Layer 4 of a small transformer language model trained on English Wikipedia (14 layers, counted from 0, width 96). Numbers have three digits each and are written without spaces.
A neuron adds its activation times its output weights to the MLP's output. To switch it off is to set its activation to zero at one token and run the rest of the model.

Output weights of the MLP neurons that the questions are about. A number n stands for (n - 500) times 0.00087.
n3: 494457590559471472437539457254791510557420586593552547691462375649442461465457431338528574642564588493362388445448605629385378370725587559506597708589383647455323603462611635599390480350631454432506451536437391729785354497415379416488339404584463426539436445345470349487570461497319575646
n34: 584554403497430720467503561374440458681476621600601528462596503447569378576481593533398426296386669291500523473500587721488594467540566487515430512370444448473444571532579334373512581472617424295564500535506594439707618611310455435478344386463273509494605545341651394461445470436349403607
n36: 457492558585704572402496359418352521688537390688546532550382446566372341562590500640552122231267746321298974492372344533504455529224636438414611402797442624525645688581306686475433504689459397713171508519561430500467426616563513474481422590633417405537548370655500500568414643261390570758
n38: 482478505672375545526583435460652393435407520524511569580497566523488458400459399500442520373446594384492455323421555442282323470686585453593463613489412452547263551623424577281602598489452419538531391636680562576494399431359617517508503598631432363585491461474559503435513578542557696578
n43: 662625619592394536690600597425563490460582517638524461466346493420551596343561666490673529339493644606503739326475332639378554397578411548459518479535473655541477572327500379577586469669354659425445642600643292332415608583545534447557442429270322646412351655280678381455318445588363355434
n100: 626571506650519325481497540525596485458343590375394488421524437509439378351435500444546513690572613540475517482587579590422635518547579214530512528413619456421265453524491601472631682631530653421620611594532352376303529480290433541644654503371641346449620609590364628457511442351503404483
n128: 474291545562563520525561463516485661482521432459430646645589578543497500571323374401529538433452433463426535333648478536434386509509550350257665488466339469655617482683662620463719540556537682602509269600217483478564335582430583560605577497434486274533446486468407452450435402550571523497
n201: 441505438482662593475454557623569638559644549440348428512552385480383522605453524502475487427443505537510442519746603507455445493490530376569500456451348453403455507516518590539370419406405555581507456652509491520616540320394451610480430410498445531655427516465493655611602419438453418497
n243: 377268391561461583480695607517588568480464341484281529483581638447451500748450682619586399580605400456537353457588444454736572547483554311395503500442347394613500590759605299575707493603562554476472588515477497595530594255450379607503391382459465474434493544615469605493295288251555335507
n259: 508555537552443478588571522458357418424528471602397544506413526543436549518409370503462524434469577497369404405345545358503707491414481543554562532474598488474532434386276560290572628612538554575481445649633562485388335700354739607489411686663402474509571598467585697500481312424556585426
n302: 380690527313409635565224443604377469385297524519477400613421626469362628732428561572615374608559550308507535487539559404477586329417510310185442510459631524570314458484624733555557476421595538423456395515672503630350598509547614531556582480448699487599705636494510362541616392620493351394
n324: 503431537730586608782435410394566549426476462386456324331364238592424397518452521438490592415664534440514340483428688622567460755570562409571563614635466689650503644517455624697565452707700358539589448280526408309507283500561473535399484527577484446591595497266386486396344613427360500519
n344: 618559523369537288452452530572299497451514654486523706419730382603411611429693474550423576406586506503388361427389406546425514480536520494566408618488596560549473327627320485429651589605595401497593388651725459628456600400448418428489473412506500615385545495536521426381416521616506454405
n347: 456428636526637521515402592652470620397502502390463552471622473470549424419537535580640459561370466618604474415578508311652435522477479589466518565644576560458410509562535376393444324540473421513491525645483441332520495480532365426527454524467521515500310350577428577468482522633529441522
n363: 482467444503458586667493584492478486607613552419508344559553462513678593586437492511526540404492549434514251394693469352521495486410391656420658550638462330600431492418407357627505434458494544372355423485668551436484316387511614475470454524447439556519435602407729374420520514578566540524
n372: 579549263500459481570580533544579312456545470361407385548550647678756510510509709325417473550490490404565583542473574410478494468547652462580381556599532231319543528669512477434494205443683381422667428397437388536561473509422429721479464643567454522637326671358457500579388539414727531380

Each question names a token from some text and the token that comes next. It shows the activations a of the neurons there, in the order above. A number n stands for (n - 500) times 0.01.

Then comes g, the gradient of the next token's log-probability with respect to the MLP's output, scaled to length 1. A neuron's effect is roughly proportional to its activation times (output weights . g). A number n stands for (n - 500) times 0.00081.

"ing", then "."
a: 497387535421508612497498505504504479488516457487
g: 390698675161523772586596548434470614410615329359415671358516429461401455576717398546561475883342621403524469402602416533847401371412356426577412678467588647575416365489503655632527411528465469583369525283409486737490500579450434391439336542328290555432633514625665608512411402453424338688
Which neuron, switched off, raises the next token's probability most? n100

"==", then "Demographics"
a: 506517327507500687504507490503507502509506485492
g: 681464565393530596509223642535426308613554526642399368514472536381453443289361469464638539407269600409713370546538551504422649562380671266517585439423681572431362609611373519370160395663325729510442321461416533577447635505810496665322671438483665694640407672410444460623613362497666363601
Which neuron, switched off, raises the next token's probability most? n36

" coordinat", then "ed"
a: 499520501333511484497509496493499501503506495465
g: 335421486491566445397584409772469368493538474504577654497549288276616404393531490345305459600734490433611514380597646500444671648354325427348332482321209638562421585386618345777332495398611347691535594578466380772528634408681494540330590601271572758561539627497607492417447510568739435420
Switching off which neuron hurts the next token most? n38

"\n", then "Review"
a: 482547498488507515505506509503434487497490441520
g: 709348423409529414499614811586510447448296659659567363349177293472405607263567482440389608458623822467428599457383571562512784512644646319324414655484457528661629405523510517293372377594465375455634533606440505415602515465410470297433684485434678281511569501647336657419693442638574436524
Which two neurons, each switched off alone, lower its probability most, in order? n363, n100

" Multi", then "rac"
a: 516490498507503536499504496487478497528504481500
g: 502664424363465357375384602511479332387618516271587410449589872387269570452300498566700788249503540401512599500718730489521386491368529487498780349337584407307390306612397401454546621678582693494526634704561607512568681376415519508501555528497650379502461501505434351589355377462563329699
Switching off which neuron hurts the next token most? n100

".", then " The"
a: 493511124518433498498511512499502501495498525505
g: 376453546497535377504468402471402465382640446437565743595508485223530350326622443639715475583406316422418529523751593391732462607494449348631625357589589639603615507412570405374543710634402325463507436348417622606453346480544666458434290509149636539630503169438628322600712651408587746531
Switching off which neuron hurts the next token most? n43

" and", then " "
a: 489571499495501539501495501518504431500503501500
g: 205476414434647192590490447498496517520657527637480755660750674578724540332516770676561495670385406624508471440419804378457465447315600349454498316661453608343430466743484539396451771500575529440452446425512246398270498561517360400541486559498567450620335375431547319652417379634493543413
Switching off which neuron hurts the next token most? n324

" ", then "table"
a: 551499459500503499509494511474512498503497486509
g: 453446315434415561588450694539539352590481658614391542345422395523515587529453377231708463710414604504430459712400479622534377483665306500572489299698566291651385728499667575543540496672481498335758305765571280436277524609393526655478384465442481702538635406434370405593362375680638493230
Switching off which neuron hurts the next token most? n36

" a", then " result"
a: 508505510489503531501498547524497484510504485504
g: 429404381520610368413488450590590741625532384444753360326644635430471684671549787252495607436438666470634511453519418474447565528442677488614316437594643476675416444596250443383795334492559465491280696451533530681498462439515603480337251500492228436494474637590490360564611127516494401609
Switching off which neuron hurts the next token most? n243

" inter", then "fer"
a: 517500495496525498503498496479507486555495485496
g: 536417433654708628325634456457661522286636583569479575500328597350456379500332601573595497555378636472282572378333616516218407431714548372689581489688600621504206615507572488718369383452347578538634310346250593522585327573508589646451503403550618814343473605269517385497571672446553436372
Which neuron, switched off, raises the next token's probability most? n344

"eb", then "ral"
a: 505494514478486506511493495499738542506495496487
g: 610392631590522476657592514327394486546291376498681310420443470408576407444498369460633421516607621470601628502441476641587312364506596528257539492773548391300348460202537466505646467610446575390534384416368685703720672510555586632633547548215602433456600734471387394333751187575371698512
Switching off which neuron hurts the next token most? n302

".", then "\n"
a: 442511245521482500499498500504498566507499594496
g: 451279643262422675764572733542457516486589488437713395455890353662483557504465619422449548546484466466421506456380473458636541507710577373669356693640488383236425516583392436455339441531676329715636431663395535526394402467672253520577516509425551320392478544502636631533138331501358515512
Switching off which neuron hurts the next token most? n36

"Note", then ":"
a: 491505517501493501503507499511556500518343512496
g: 497531496468468600626380605553565488421343655627200510402368616505630529557501668574259424532328581457411735443841551542557753480460649550385459239390441527235344604644378489655658506474469329457454239581442572495382709383486597826576416570531485561523170369416471466599480540643440605349
Switching off which neuron hurts the next token most? n302

" expected", then " given"
a: 504477509512385491506501499490504491511499435391
g: 452569287579662554269484483354294443650524477519435447416503391680629666373514695308490507400370612686628430653407677576674321303583367442623437645377436574472450469505620319602294507636666614461594493379236609310457498472500425448543399225615754648377585555479471689469620401519701288750
Switching off which neuron hurts the next token most? n43

" of", then " their"
a: 484515507499528491499511517691521414496450477528
g: 753291387479541376536555507456507393395370615617642512508486552448295654645507560395152505457380405660447710534477513647408408662529414485428584384633295529350314703457558668655670472594516295834786506377542489484553410557378585506154525367426473478480487465379444461690522650590594268660
Which neuron, switched off, raises the next token's probability most? n259

".", then " D"
a: 486507006514317505500528508506495496510499536501
g: 442447280725534468306321431880455461387501335677349531569488557482585376513328510546248290687572511631640488369348422597533355664316552672534489406359590413777515515459270600581624393382464697348576579612542492440618621663600623664347439601605401455541443595174466496377642627524506538398
Switching off which neuron hurts the next token most? n36

" Record", then "ing"
a: 505628514496511525489497505500476719505495490519
g: 335584379573602494534503375428484515528399474365209487385773516631583535491457536464463626465577467445238558470588764692740642697576551452306488414721387338265553819549438450531602509602590339528586473452632406414693624223550439579319213508494342439520344342266503491636599684569512551515
Switching off which neuron hurts the next token most? n324

" up", then " of"
a: 494496518507172489513497506525503508501640468560
g: 473580500437511479518523399569451583592506422429363400469330498571483795460232300535634312436611402528714227556323348609661502631544569451561512258512502312657538336711404573515497428334560411595438560214401410401730424472784810690624564615527751281336506460552590403456542656516583508516
Switching off which neuron hurts the next token most? n43

"The", then " \""
a: 431531504505497502498498506504504496498499500519
g: 551730654562407439538735537429609506503477512363522487610530548664476361307736372396724561251476365469568506588538425538799552719446437677325467467643552311320474440601820356427333611525430381488398447335396554479314465514591500474379533455332515435564601216562575488549395564737813343303
Switching off which neuron hurts the next token most? n3

" motor", then " ski"
a: 522491504500520516271497498496481494498494519505
g: 362606458613643648375211673283593509237517499473483621585494249432417445609394625318252445449340473566681314546292462525432531588371555581413497478641397615418515508394489522728529486461525734533757631466434599559592588556493558296557493325813571648520552580416581341618457466420831300324
Switching off which neuron hurts the next token most? n128

"s", then " during"
a: 482493370501402492510497501494517345507500249546
g: 668466431492716425715653612342450422486626315429525504373618430336433756373648707760634598443304305440522444560413690429638502638708387587562630330448607527455765496407597643458586459374489605384469529550291498323527203365637700725553427476283397551544498324498510391440362416435582336387
Switching off which neuron hurts the next token most? n36

" place", then " in"
a: 487498502500683488429508508501517499383484378514
g: 506472260672300615621342299473436642343507554389405567620532504298489562545552543637571429736390611548522671408488629362489583549703387385502566518723630494127546168341582476552514573489500757673489492510201546399486299360336462687350564562745411579515433534315612445481443659505501634565
Switching off which neuron hurts the next token most? n344

" other", then " race"
a: 505496501491499487498503500491503500378514500524
g: 705628645391539423311400440251727577677534412682512395508505425598295497591473280392548568446410446351717353620557449332368668315431508550253591662401709504547498532663730571525393472673531780649489468396573636243522430426489575450402546393398477268567323615501773496577444280610527403568
Switching off which neuron hurts the next token most? n344

" D", then "CD"
a: 494455500505500484414507507501502595509498501509
g: 638522420397544463466684577590316575572382544544302437514591335553656709195533393269576332343591423475139394407574328229674615380507468511311652527735429629493610532330497371500367387582574594588602322587346729572519530356506499654469616464459627447511606655487612795512411659377469605601
Switching off which neuron hurts the next token most? n34

" may", then " present"
a: 509499497506406500514502536502496504377509509913
g: 601391324596319400433479438370574463432600482665522670425421719362587487499480461456669578392724495464771597536481556357269325483787697418692560503188429318397602521542490395604133417389465625674445335333394731545604568554511529589661621329323540583419540420358597386565485635468678464596
Switching off which neuron hurts the next token most? n372

"s", then "is"
a: 500502505514509512495498506486516504490515327549
g: 597465401726367409661515567471408369518505505415398314649463585250350489595456493293370880427560365530504342516447449469570271452663407515466458708514477530684274476595464686622442392467607262423575569534559857338398726600640493503598483447547594599215600351580676513486753398414463588384
Which neuron, switched off, raises the next token's probability most? n363

" While", then "\""
a: 481398500509494505502487580489503498493500502515
g: 284201435404497485600369466773472516342577392480665464467638549597279601472604609598432509672678679472503510585467437529423120460673474381645374570514362495644293639555650454640373621434608540601530407602694277517388428485385418510497517724458554660364572586658350608226286321644472393618
Switching off which neuron hurts the next token most? n34

"May", then "re"
a: 509457493516526486507505519500470490517504504444
g: 461477560297418236440651506619426471518541589457582341560478595469396568500454382481384329554517506266555423662513456249484723444245566825505561273402494585279354291536451414349699601284457574437628474708612707342617473502428629606386685342556629504721605414814599510664462572426524598541
Which neuron, switched off, raises the next token's probability most? n43

" had", then " someone"
a: 488481499504408539495499522496508518491526480478
g: 753375594497407424436638265433571629599573423575534515486559750557567552524539388466601209638753682498519419336593560367684456360451404372510423448714410561470400451344577302624550388628400583613374408331342399374477393761453422603654275480609573466374374626698575661691145394455493638557
Switching off which neuron hurts the next token most? n243

" is", then " often"
a: 486505490519492505509500509497491493489498480666
g: 599557613419737239373671511486331386395562331547467534349477358563469503608663660519208469638419425494523584538566253573379382409455401525288592743445449547721451346397688562522470506453509368509638695389449648613369379598617459321650598386647319264714407377453485753474622622620634367700
Which neuron, switched off, raises the next token's probability most? n372